Layer 5 of a small transformer language model trained on English Wikipedia (12 layers, counted from 0, width 64).
A neuron's activation on a vector x is GELU(gate . x) times (in . x), where the dot is the dot product.

Input weights of the MLP neurons that the questions are about. A number n stands for n times 0.0022.
n8 gate: -120 349 -7 11 47 -60 26 -22 183 56 106 31 135 -41 68 -16 -139 56 118 -133 -5 34 -44 210 28 166 -291 -89 -14 -39 -212 124 -1 -18 48 108 74 -69 -183 -240 -151 -70 -17 -152 35 -79 21 -112 -152 -9 -16 12 -267 237 112 37 -133 186 75 15 75 292 21 24
n44 gate: 16 -11 -79 -29 -249 43 -173 92 6 105 -17 8 19 -96 156 -115 32 -2 -29 -62 4 88 84 184 -1 -44 0 211 35 -69 53 368 53 -217 -155 -36 -31 28 80 -130 -21 -45 -51 -183 -120 37 -164 -207 90 -31 67 -131 -9 58 -29 189 1 170 -70 -196 9 148 -99 -48
n52 gate: 88 -76 -71 -162 -48 -146 -142 -67 -5 214 65 75 -19 38 28 -58 -59 -211 118 -109 -94 153 78 113 -86 157 -113 60 150 116 -105 -79 70 -39 -245 140 129 57 132 -68 187 144 -28 -37 27 -52 102 -215 -156 -90 -49 38 116 48 87 57 -35 -61 98 -83 29 276 -118 74
n53 gate: -72 -239 74 166 232 216 -82 127 -276 -82 -2 -78 -39 -26 187 15 23 -151 -136 -143 97 127 -90 78 25 78 4 -85 -208 38 25 239 -45 -221 164 -63 -11 70 224 114 -20 -184 106 312 156 -127 160 70 150 -195 166 114 -50 404 180 59 80 -155 -197 3 49 -203 81 46
n68 gate: 108 90 -20 -159 -46 -73 23 -159 143 18 -42 -107 5 -250 -106 -37 -147 -38 170 -28 -142 78 104 120 149 405 -173 -156 -84 -137 -162 -69 -119 176 -124 -102 136 57 -13 82 121 -16 -234 -63 -20 -38 -51 130 21 213 -117 -8 -163 15 87 91 -221 -12 104 97 15 45 140 -1
n73 gate: -112 84 -9 -12 -235 -122 40 -127 125 142 152 -5 -88 16 -180 72 -163 195 -157 36 43 208 113 136 -119 -127 105 177 25 66 91 -6 -193 133 83 16 -8 -37 -48 -33 93 56 -13 -49 -162 -31 -66 28 -49 -112 -184 28 -49 72 15 -57 72 -88 180 156 -3 -4 -5 -71
n83 gate: -182 -4 8 4 -87 3 88 -56 228 16 -34 -24 -32 68 87 -276 20 46 8 137 -34 -175 -63 89 122 -11 -80 -72 -206 69 97 118 -14 105 132 16 57 -12 -115 89 -158 -73 -49 -161 196 -13 -89 -160 -84 -140 -9 159 11 95 120 71 -48 14 -79 145 -20 59 306 -30
n84 gate: 128 -64 -95 273 -84 4 5 -162 -256 234 142 -204 121 67 -55 -185 23 -58 176 377 -108 133 -94 40 -157 -148 -60 32 27 -76 14 147 179 -75 117 129 16 -27 173 -187 46 42 -194 -114 -56 131 -252 170 -188 347 43 43 -82 18 -88 -22 -67 230 47 -264 34 82 107 169
n103 gate: 123 -24 -37 -107 -275 -75 35 -26 -114 17 48 -78 -4 -47 -251 20 -266 -90 -71 95 -24 127 108 18 -103 296 132 96 87 -38 -185 -97 -22 -43 -20 -134 -260 -43 -173 116 -102 247 -8 -32 -245 -57 145 8 -12 25 21 -45 115 -114 -225 -47 -14 36 5 5 186 -79 5 -234
n131 gate: 48 -22 17 -125 30 -13 9 -259 -2 -149 298 -1 143 195 -127 -47 -253 11 95 -68 3 134 16 -38 -8 -98 -2 -30 146 101 50 -47 -124 -28 60 70 37 -40 24 -20 55 -43 64 67 2 114 -13 34 113 -145 38 70 337 -98 209 293 -21 -105 149 71 140 112 -62 201
n135 gate: 125 93 -14 -60 -76 30 -5 61 195 38 -68 65 6 28 -3 248 228 -112 -253 -3 115 56 -12 168 -60 -81 -56 73 4 -22 92 80 15 -24 184 96 -69 -98 -57 38 -15 -247 37 -87 -11 -77 118 -20 55 -114 -123 16 12 -8 -157 20 135 107 92 -25 -167 118 -187 -133
n137 gate: -47 134 109 -103 -35 -184 43 166 85 138 -185 -85 162 -154 107 171 35 20 190 62 34 -49 153 -44 -47 56 -175 44 150 83 -215 -27 -269 -16 -1 32 0 147 14 -77 -5 -108 -101 -123 153 3 -182 0 171 -3 24 48 75 25 30 142 24 16 279 -36 -87 127 79 42
n149 gate: -190 -30 82 -92 -53 247 -31 71 -173 -188 -96 63 115 11 -119 -108 2 -372 74 42 -139 186 283 -39 183 169 39 -185 104 -270 267 61 12 -103 25 207 250 -62 -21 -47 -181 52 -211 14 108 -234 117 58 181 78 92 -6 62 -159 -40 -163 -173 -26 41 -177 -27 76 75 126
n166 gate: 9 57 46 -90 77 311 122 36 39 90 -172 84 -172 -154 113 -22 -291 122 8 19 90 -179 -129 -91 -275 -99 -5 -29 -109 4 -59 -36 52 53 201 194 -113 226 -144 160 123 -158 -225 97 -96 36 -52 67 -16 87 -26 -168 43 156 -44 104 -81 61 -159 -92 34 -81 -11 -62
n169 gate: 11 7 205 -292 -68 -135 32 21 -14 -33 -10 117 72 119 93 105 -72 -246 -107 -71 238 67 123 -117 -62 81 145 235 191 -310 70 173 -134 -33 -81 -142 -118 -148 52 64 -113 145 -160 121 181 241 72 49 -80 -25 -95 -170 55 -29 88 236 -78 100 -5 87 -84 -83 -88 -88
n170 gate: -134 -212 144 -120 -231 -98 -84 -17 5 -68 -16 -48 -203 71 -63 103 66 17 83 -68 28 18 -138 -86 -137 -85 -48 7 0 -117 -67 97 40 -73 -46 -236 113 173 -296 77 220 9 90 -138 37 310 36 66 -172 -16 -139 152 104 -61 142 -46 -74 12 76 149 55 57 -223 -29
n179 gate: -37 24 105 -131 83 -44 160 38 159 116 44 -124 93 109 -198 -53 -17 55 1 -34 -97 139 -21 -47 111 -157 26 -130 -237 127 218 -78 -211 -37 105 74 215 54 19 82 -123 314 10 -73 13 86 0 63 56 -202 12 -135 23 317 28 -111 74 39 44 -103 18 -205 -53 -80
n8 in: -102 48 -128 17 -257 144 34 -111 48 35 -25 -11 -151 94 41 225 -20 -187 -53 45 14 -64 223 -37 91 -131 -176 -114 -129 -33 -176 -90 133 163 -114 133 -105 14 -301 -351 228 112 52 30 225 79 -20 112 -37 36 -57 -111 -121 22 -65 -72 36 31 -149 -152 194 102 -112 -82
n44 in: 71 -4 162 -37 -160 -325 -110 -60 4 -186 -42 -30 -52 -202 -99 5 -128 -47 -20 109 108 -28 138 146 139 5 -58 13 19 -50 -82 -30 240 133 173 -144 26 174 95 236 -106 16 26 14 -65 -22 -89 67 -79 62 102 24 -232 -16 -101 126 111 -92 88 5 -65 -168 -46 236
n52 in: 54 112 -93 -1 269 153 -128 -199 63 64 168 25 117 57 -8 31 315 -62 -103 -90 -97 204 -111 161 -54 5 28 -272 109 109 205 85 -123 -46 191 115 73 217 70 245 -117 -114 147 -126 -45 8 275 -22 -85 107 40 -71 8 3 112 -214 43 47 -17 209 -48 56 -334 -191
n53 in: 118 59 -58 -4 118 39 76 92 -65 -32 -126 -30 -2 -76 33 -123 -69 16 114 -1 -179 -15 -92 2 31 25 216 57 -138 32 27 -26 93 -89 -114 -121 39 27 -234 19 -179 245 -121 -77 -181 25 20 213 -133 96 -4 200 86 33 -173 104 -18 -108 199 218 178 -59 17 204
n68 in: 103 126 -138 54 -154 -185 -23 93 71 -138 46 153 -76 -179 -96 173 -118 -119 -143 31 67 -170 -317 -35 114 -166 150 -41 80 -148 -168 -189 -3 0 -168 -84 -104 28 192 -80 -387 -196 120 -245 1 6 29 52 108 -114 -92 -161 -155 -36 -30 32 -64 87 120 71 -157 -272 -104 -219
n73 in: -92 -141 162 -10 -143 -214 -228 -49 66 -106 -154 50 38 143 158 58 80 -145 -134 -164 67 -40 -221 -80 57 4 -36 226 41 247 42 -150 -151 -50 -18 5 -155 -58 105 287 145 21 142 -164 237 -102 72 44 -123 95 -4 -143 -5 35 83 -100 75 -18 91 117 -168 -64 -199 -90
n83 in: 39 -44 246 -141 5 126 130 198 -29 141 -142 -123 58 -3 -7 -31 -113 119 -215 43 -273 21 69 -94 189 10 -173 161 -233 -143 130 119 36 110 -150 45 166 -102 -15 -79 -165 -164 51 218 86 11 -14 -21 -165 -78 91 4 -133 -170 -20 123 -20 103 37 88 250 88 50 42
n84 in: 196 -124 153 -117 -28 44 173 31 -105 -33 47 30 65 65 -43 -75 -72 -204 84 160 243 -20 151 249 178 -346 -279 10 -99 245 -193 9 -21 169 96 173 140 41 105 68 -1 -13 -60 -211 -58 139 -41 -68 147 224 -48 93 139 -72 180 -94 -205 -140 -81 -269 212 -63 -29 238
n103 in: -50 86 -47 -117 -27 185 89 -57 -75 192 -259 118 276 2 -32 49 54 78 -101 134 -12 290 111 -135 -110 275 252 20 102 46 -63 41 27 -141 131 -232 -155 7 -85 245 119 21 53 38 4 124 34 121 -93 -161 136 -137 -23 -33 -134 -85 119 -25 -43 128 209 21 -137 -184
n131 in: -168 108 -67 -36 184 -127 -23 -81 -94 -81 230 68 -73 165 -172 15 -143 89 69 -240 16 73 -48 72 -101 32 -194 106 58 48 11 -59 -90 177 207 -162 43 0 65 -108 -75 485 -17 -338 -45 256 -5 7 -79 -24 -51 82 154 -104 -66 -4 -56 183 -13 35 198 -82 -8 168
n135 in: 64 129 200 -60 -85 -181 312 82 34 43 -170 -331 39 -199 69 -178 31 -155 68 -18 214 177 81 1 -194 203 -120 -51 -124 -85 87 347 -103 -106 -9 -58 -22 23 86 -138 -26 -46 64 60 83 102 229 -237 -113 20 83 -31 73 117 94 160 74 -29 -94 -214 -100 214 -82 132
n137 in: 108 208 200 -171 -8 -6 230 -154 6 32 -7 -62 287 -28 25 63 164 -33 -1 -36 109 20 143 -41 -94 171 -157 7 206 15 -15 167 -51 -144 174 75 -124 19 8 -151 -22 61 22 82 54 40 54 73 -16 -202 129 -2 40 -139 27 261 -36 -46 -31 3 -231 151 185 2
n149 in: -164 147 58 147 164 -13 52 -137 -47 -211 75 101 47 82 -64 -30 -17 -224 59 45 -29 97 59 51 79 -12 -38 -8 16 -73 -117 -87 117 -53 73 223 7 57 40 21 -137 -199 -21 181 -2 -145 6 -49 160 -16 59 -50 166 -17 0 21 40 77 -226 -190 -22 115 243 -36
n166 in: -43 26 -61 51 -22 -15 -95 -173 -75 72 -161 -357 -204 47 112 32 200 122 3 57 -104 105 -269 -98 -63 -159 17 166 -63 239 99 -6 89 187 -177 33 30 138 126 -72 207 94 -6 -46 91 -90 -84 -313 434 -65 92 83 185 15 165 192 -34 -83 -30 88 241 73 -15 247
n169 in: 177 -74 147 81 52 86 107 177 -68 -38 158 -89 121 16 -188 73 -189 -122 -61 90 4 -107 15 186 -147 -101 92 199 -106 -90 -61 66 -167 250 -21 -109 -113 -21 68 182 -153 210 37 29 -64 194 -113 177 -166 44 -20 -22 -148 94 207 -37 34 -14 -85 328 -52 -38 -40 175
n170 in: 17 -12 -278 -38 -33 -42 152 -169 70 116 -187 -106 128 136 -10 -122 2 285 -114 296 85 237 -185 31 -225 158 59 -116 219 -25 -57 92 140 -92 -68 46 -30 -35 43 -171 230 17 243 -14 84 196 47 -223 56 86 -70 47 58 -160 232 46 -150 -52 71 124 -34 62 -63 -47
n179 in: 46 27 -112 -231 -90 -182 -61 59 -56 -163 -43 152 -62 70 169 120 160 105 36 -32 169 51 -197 230 99 -186 367 -17 10 109 -47 -132 -152 232 -38 128 -63 -86 -88 17 88 86 71 -212 -135 -121 8 -101 25 172 -181 -16 -140 -260 -31 -429 26 12 301 -111 -53 58 -243 68

Each question shows a token from some text and the vector x that enters the MLP there. A number n stands for n times 0.012.

"ea": -36 209 2 -195 -95 -64 -133 -23 136 1 -141 -146 -114 65 129 -116 -185 -127 -117 -121 -134 -114 66 70 15 -160 -218 13 -179 -61 39 -29 4 -67 67 54 64 -224 3 -56 117 -72 108 55 -11 -89 -48 32 123 -106 -87 91 28 53 -11 -18 -239 99 90 -160 -122 -20 83 -42
The neuron with the highest activation: n8

"t": 12 26 111 -83 -128 -189 -190 -163 -25 -57 -5 -119 -75 -83 -123 -101 -48 -133 -125 -152 -85 84 32 63 -37 -53 9 -35 -10 -69 -248 -39 96 16 123 81 -57 109 80 139 -77 -102 96 1 157 44 -142 104 -62 -1 25 121 183 -23 -92 -132 122 -44 -214 111 104 -61 53 -169
The neuron with the highest activation: n103

"ut": -183 72 102 -259 -138 49 -103 -102 12 9 80 -67 -29 -111 5 93 64 -125 -154 -27 -178 78 -29 74 152 4 -4 -167 40 -167 -149 119 -12 -127 89 87 -151 21 174 57 126 21 34 76 -35 -133 110 24 -126 -203 66 59 104 19 -122 -35 -23 15 -127 5 -105 113 160 -140
The neuron with the highest activation: n149

"th": -119 179 13 -183 -195 -73 6 -15 61 204 107 31 -180 -33 27 72 -106 -200 -158 -24 -71 50 -7 177 -83 -108 69 -55 42 -81 -11 -79 -20 6 -72 -4 -197 -220 -2 94 -109 66 186 -16 73 -51 5 1 -30 -136 19 100 176 -66 -39 32 227 -49 38 -120 -6 187 96 -39
Which two neurons fire most, strongest first? n135, n73

"or": -40 55 241 34 -9 -59 -161 -13 147 -75 -214 9 -158 54 104 89 -95 -67 -187 -122 51 134 -177 123 54 -15 61 58 -136 -70 -145 -9 107 -302 -66 142 156 -26 -88 66 -110 30 85 22 129 -130 -120 -6 -90 1 -4 80 146 -60 -24 74 -164 -152 55 -2 -17 78 37 -7
The neuron with the highest activation: n53

" for": 3 -115 85 -58 -34 -79 -161 -46 196 75 -200 21 45 18 124 -128 9 45 -112 -116 -116 -94 -53 7 11 -95 -23 207 -39 -191 -50 35 98 73 36 -37 112 -68 95 51 -172 148 128 -42 97 50 -103 95 123 47 -141 86 15 37 173 -60 -22 -55 98 -242 -133 111 175 -52
Which neuron fires most, and how strongly? n83, at about 10

" over": -89 -3 -49 -90 -128 -147 -128 -79 91 164 -65 -6 -22 -54 22 -213 -98 28 -43 -83 -49 -8 36 -10 64 -71 -121 70 -42 -138 -2 3 207 56 34 37 0 -233 33 30 -291 47 97 -66 205 -26 44 92 53 -71 -130 113 -114 -61 129 -89 98 -54 113 -239 132 87 188 -1
Which neuron fires most, and how strongly? n83, at about 29

"N": -15 -124 18 -77 132 -177 -96 0 105 -4 -199 83 -16 -27 125 -43 49 113 10 88 -88 78 11 54 -53 -72 92 105 -232 66 8 -33 44 72 -90 239 -161 79 40 13 -174 141 -49 20 -211 -213 69 133 12 21 74 59 125 135 183 -55 -131 -34 82 -114 -97 -23 49 -31
Which three neurons fire most, strongest first? n179, n166, n53

"ant": -94 30 164 -126 20 -148 -21 -101 31 -44 -40 -25 -17 101 156 103 -10 -71 -59 73 -52 80 9 31 -166 -172 -267 3 -66 -167 -109 -63 6 322 -110 130 96 -83 30 -85 -30 60 -88 99 7 -144 36 -30 23 70 -22 53 199 97 119 -249 -17 -76 66 -192 -121 72 75 33
Which two neurons fire most, strongest first? n149, n8

",": 45 81 -93 -18 -59 -80 -84 -89 178 -127 -156 -66 53 -115 13 -11 -128 45 -106 -157 -34 -60 -150 60 -1 -79 40 193 -52 -147 16 -34 169 -12 54 70 -109 -375 -12 115 -105 31 -45 15 106 -66 -175 121 -74 97 -31 103 -37 -17 128 -40 180 -97 81 -208 49 -31 90 44
Which two neurons fire most, strongest first? n73, n83

"ro": -89 104 73 -211 10 -66 -150 -133 66 1 -229 25 -170 97 143 -92 -136 128 -118 -53 -122 84 155 1 2 -26 38 56 65 6 -153 -75 47 73 163 4 20 41 -44 -151 -18 -33 156 39 100 -39 -92 187 57 -130 107 -45 96 -16 -106 -62 -49 -178 27 -220 -162 -17 133 7
The neuron with the highest activation: n137

" ": -33 150 61 -97 -20 -132 -158 -144 53 -145 -109 -32 -64 -46 -170 -17 -189 55 -151 -16 137 58 -15 96 -146 55 80 105 -60 68 -43 -29 70 -69 190 250 -111 0 55 -49 -26 60 120 50 55 56 -7 165 89 -193 -40 46 97 -77 184 -167 9 -171 53 -92 130 85 47 -54
Which neuron fires most, and how strongly? n131, at about 15

"en": -43 95 55 -112 -220 102 20 -7 -13 170 -2 -46 -130 137 -50 -51 11 -140 -191 -185 -105 116 153 18 -71 -163 44 -141 -212 62 -52 76 -3 244 2 68 -87 -117 127 -59 -52 10 120 91 -132 -141 46 8 -88 53 -49 147 2 166 126 -18 84 24 -109 88 -131 64 -76 -8
Which two neurons fire most, strongest first? n135, n52

"ll": -6 -108 34 -121 -19 44 -133 78 117 -41 -81 96 -47 88 15 -47 -11 -269 -233 -58 -10 13 18 77 -248 -161 -92 -72 -37 -139 -148 -108 61 -42 -67 -25 28 -7 -15 91 73 12 36 24 64 -17 153 83 -110 40 52 92 337 99 92 -68 93 -156 121 44 -40 -17 113 -37
Which three neurons fire most, strongest first? n52, n169, n53

" Ha": -37 -5 -119 3 -59 -163 -114 -238 66 -34 -98 15 13 66 -15 -123 39 103 -61 -97 -105 133 40 13 -154 -100 -233 90 -18 40 -177 -54 -22 1 -192 47 -163 -109 50 -86 -61 -48 39 -10 -42 -132 87 338 67 -142 -9 78 129 78 40 -69 -111 44 -6 -118 -207 -45 68 154
The neuron with the highest activation: n73

"ad": 38 46 61 -103 6 95 -146 -111 130 32 28 14 -69 -189 41 -173 -95 142 -251 -74 -31 1 104 249 32 -175 -78 221 -11 -87 -70 -19 130 -2 6 100 0 4 -94 105 -129 145 -43 15 117 -87 3 15 -90 7 96 17 214 70 -21 -2 -184 -27 -53 -206 57 122 28 111
The neuron with the highest activation: n44

" c": -54 21 -37 -134 -83 -232 -99 -136 15 44 -107 -144 -171 -90 74 -30 -17 89 -164 -51 -34 128 74 36 64 190 125 204 -68 -99 -65 -70 114 103 35 223 -203 89 31 96 -234 -83 114 -63 -48 2 -53 187 74 -16 2 -4 100 -93 32 -54 -77 2 3 -154 150 78 5 -35
The neuron with the highest activation: n103

"ay": -110 -12 212 -4 -57 104 -5 -130 106 109 -28 -188 -112 28 116 69 -39 -36 -220 -88 119 7 9 204 -205 -29 -94 -65 -80 -143 -160 -21 80 90 -58 -1 -82 24 -41 113 -62 66 71 41 59 -256 -13 194 -147 -90 -160 100 4 20 -12 -115 -62 118 -22 -137 -93 120 -40 -17
Which neuron fires most, and how strongly? n8, at about 21

"ally": 39 -16 21 -49 -120 -29 -179 -70 68 -77 -45 -132 -113 126 55 -130 -219 -51 -19 0 26 41 -102 71 -148 -15 53 328 97 -214 -11 17 156 41 -98 -22 36 -259 13 78 -141 23 123 56 35 24 19 177 -142 14 -86 13 41 0 152 -54 112 -75 129 -213 -70 -37 61 35
The neuron with the highest activation: n169

"n": -49 49 216 1 4 -159 35 -2 -49 120 -129 -172 -70 22 -16 -199 81 -51 -61 -139 -69 -11 12 57 84 -141 13 149 -37 -134 -112 161 27 -63 46 125 -47 -132 -39 -117 5 208 -19 83 -151 -207 18 174 178 -90 -40 90 33 53 85 -141 58 -18 158 -58 -194 55 41 -85
The neuron with the highest activation: n179

"===": -50 -4 -142 171 33 -118 -76 -7 132 134 -118 70 -112 24 -59 -82 -34 91 -135 44 0 70 -39 -44 3 -104 156 319 -43 20 -253 46 108 30 -75 -32 -149 -212 108 134 -126 52 -3 -57 -21 24 91 122 58 -105 -79 147 -2 23 -33 -169 149 89 49 -174 119 142 7 -71
The neuron with the highest activation: n103

" at": -180 -76 107 -114 -7 -67 -158 -44 117 18 -182 -39 46 83 -19 -207 -79 66 -10 -108 -148 79 5 129 61 -33 3 47 7 -220 -142 -40 222 -82 113 -151 -72 -79 27 15 -223 166 -10 -59 49 5 -14 110 52 -155 -133 -33 -62 48 65 -116 46 -36 67 -90 -48 27 215 -53
Which neuron fires most, and how strongly? n149, at about 5.9

"et": -6 -32 67 -71 118 22 -95 -113 162 67 -139 58 -152 96 -140 -166 -59 3 -164 -168 -86 -88 54 111 -156 -114 -117 -28 -81 -250 -252 60 137 -37 -141 91 -52 -129 -59 54 23 -54 -47 53 141 -82 95 -16 -125 -7 -105 89 67 -66 -66 -144 4 6 54 14 -76 -142 87 8
Which neuron fires most, and how strongly? n83, at about 5.2

" Al": 99 97 126 -78 -114 -62 -158 -60 118 -24 -57 -66 8 -60 46 4 -25 30 -70 -53 -197 200 -5 96 -1 43 -86 5 -184 -26 -161 19 10 -52 -181 74 -56 -192 -5 -101 -89 179 -76 7 -123 -245 193 170 50 -153 43 63 0 78 71 -102 -94 -1 32 -61 -173 -9 227 -102
The neuron with the highest activation: n68

"-": -48 143 -142 -86 -15 47 -126 -279 52 60 74 67 -53 75 -104 45 -235 -83 -191 3 125 119 -15 36 -156 2 21 80 -38 -104 -205 -7 74 125 -94 61 -36 -157 74 30 -15 99 95 79 162 56 -1 158 35 -23 66 -38 -10 -53 116 -36 192 43 25 -179 159 24 254 15
The neuron with the highest activation: n131

"b": -17 -58 -5 -41 -142 -65 -206 -186 149 154 -72 -28 -36 -187 115 23 -2 -92 -247 -160 -51 170 163 125 184 -171 -33 120 21 18 -91 43 236 -2 11 96 -8 192 -36 -111 -133 95 -51 72 -79 37 -6 55 37 72 38 86 3 -52 18 -99 102 -17 -62 -42 41 -128 74 -80
The neuron with the highest activation: n44

" sp": -58 83 55 -111 -94 -165 -262 -106 79 68 -123 -6 -80 -126 151 -11 176 90 -5 -41 -118 -58 34 10 22 12 -55 88 -17 25 -2 -111 228 95 26 251 -148 -15 29 100 -214 9 -56 -4 42 34 77 182 71 60 -23 18 -42 51 155 1 -185 -25 23 -82 225 -33 62 -123
Which two neurons fire most, strongest first? n166, n68

"s": 1 44 111 -119 35 44 -19 125 -20 -98 -48 -184 1 -115 -9 -96 -78 24 -58 -234 -173 188 -6 215 1 -43 -34 273 -89 -75 -2 68 91 24 13 15 -45 60 34 69 -28 -13 -19 155 46 -80 27 127 19 363 -27 143 115 75 46 -33 12 -35 -77 1 155 115 195 -71
The neuron with the highest activation: n53

"ar": 48 67 237 -57 56 57 -175 -35 36 -36 -91 -115 -246 143 -34 70 -86 -114 -127 -117 -17 34 -165 53 86 108 -110 36 -110 -90 1 61 214 -191 -130 98 21 -17 78 37 -118 59 53 148 40 -128 28 13 -239 44 71 60 95 26 71 -37 -64 114 -31 -72 -46 234 -85 -9
Which three neurons fire most, strongest first? n149, n52, n135

"c": -103 -102 329 -161 -24 -90 -68 -105 2 -54 -13 -132 -259 180 -42 39 128 -32 -289 -126 -75 17 27 47 90 19 262 63 17 -65 -99 -20 -32 8 -48 160 -87 223 27 -34 129 -89 -21 62 -37 38 -82 -45 -52 130 -38 53 140 36 47 60 -44 53 -42 -117 116 -21 138 -49
Which two neurons fire most, strongest first? n166, n73

"hi": -102 163 51 27 -90 34 -47 -199 137 184 74 8 -87 86 -52 -45 -147 29 -69 52 44 18 -238 73 -53 -3 -142 98 -67 32 -97 -182 195 -129 -101 -53 -18 -56 27 -31 32 -91 69 238 -15 -35 149 108 -244 -84 22 -15 -12 144 -60 31 -1 -167 -116 -155 -31 -46 77 -116
Which two neurons fire most, strongest first? n8, n73

"der": -13 5 45 71 -57 -56 -32 -5 121 209 -16 63 -96 85 -105 -35 -16 -224 -141 -21 -81 95 -4 42 -169 -88 -72 120 -6 -9 -142 -9 -19 33 -170 38 126 -166 27 -114 -208 -45 183 -52 -25 -61 -81 128 2 18 -25 224 271 -43 210 -23 73 -136 60 -132 41 14 44 35
The neuron with the highest activation: n84

"om": -132 196 47 -158 -12 -83 -60 -25 67 124 -213 -15 -28 -80 93 -110 153 94 -40 -23 -127 -28 78 154 -69 5 28 203 40 -82 -207 124 171 45 84 18 2 107 -44 205 -109 -37 64 17 -67 -124 8 113 -11 189 48 76 6 104 16 -46 40 -96 184 -11 -96 169 172 -11
The neuron with the highest activation: n137

"st": -56 -105 128 -184 -6 -193 -181 10 62 25 40 -66 -119 -31 106 -12 -165 -252 -255 -213 60 93 -12 116 89 -81 70 -36 108 14 -67 -22 69 20 -99 68 70 10 -66 160 -182 31 215 -58 73 52 -47 43 -93 -41 22 100 240 16 33 -80 23 -86 -34 -19 44 108 59 14
Which neuron fires most, and how strongly? n52, at about 8.9

"ated": -49 -115 152 -137 93 73 -210 -165 84 54 -30 -21 -126 118 79 69 -169 -36 8 -60 -29 -27 -132 -72 -40 -272 -192 104 80 -158 -62 -81 -62 -75 -88 59 157 -34 -4 6 -214 -19 212 47 58 62 -18 -120 -5 18 -42 203 138 146 24 -99 118 -166 25 -102 -86 61 11 25
Which neuron fires most, and how strongly? n131, at about 2.9

" Or": -9 219 102 -101 -276 -87 -124 -11 192 -107 -163 -23 -39 44 76 -8 46 200 -80 -109 -121 161 44 145 120 155 11 63 -68 -11 -135 56 92 -164 103 67 -119 -123 -97 69 -50 -35 -21 21 -71 -145 -99 -66 -9 -12 110 94 81 100 66 5 -98 -168 46 -127 -1 90 81 54
Which neuron fires most, and how strongly? n44, at about 16

"L": -58 -41 46 3 86 -75 -42 -96 5 34 -128 108 -102 104 177 -45 118 -1 -24 23 -151 12 134 67 -151 57 -84 38 -159 45 -53 50 -29 69 -152 201 -160 20 91 136 -111 126 31 15 -50 -208 -61 156 58 -213 54 157 89 56 210 -126 -112 -13 172 -58 -114 68 46 -76
Which neuron fires most, and how strongly? n52, at about 3.9

"tch": -13 -81 113 -98 -40 35 -158 -87 26 33 -7 21 -107 129 34 -246 -58 -63 -70 5 -99 -2 -1 -60 -154 -249 -154 -71 69 -247 -148 -136 23 89 -30 5 -54 -139 71 122 36 142 -29 3 149 -7 72 57 -172 -82 -103 20 248 32 167 -94 -148 -130 31 -82 -60 -92 18 -25
Which neuron fires most, and how strongly? n131, at about 8.2

"rd": 37 114 85 -62 -53 22 -171 -20 31 24 -17 6 -127 -48 10 55 114 -312 -313 58 -32 102 64 73 -42 -146 55 -211 14 31 -22 -142 45 -204 -120 22 41 -69 39 155 86 25 149 -7 39 -35 9 -51 -80 -112 -31 85 201 6 -1 42 185 -49 -98 -148 -184 62 44 -124
Which neuron fires most, and how strongly? n52, at about 20

"ed": 31 -24 128 27 -36 -9 -234 -173 77 65 -68 -6 -70 133 3 -52 -187 -30 -66 -70 -120 0 -70 -49 -61 -201 -73 243 -5 -233 -128 26 67 201 -62 129 51 -105 50 62 -138 167 115 -19 136 76 5 -157 -99 241 -65 31 72 -6 148 -101 97 -27 44 -193 40 115 35 -30
The neuron with the highest activation: n84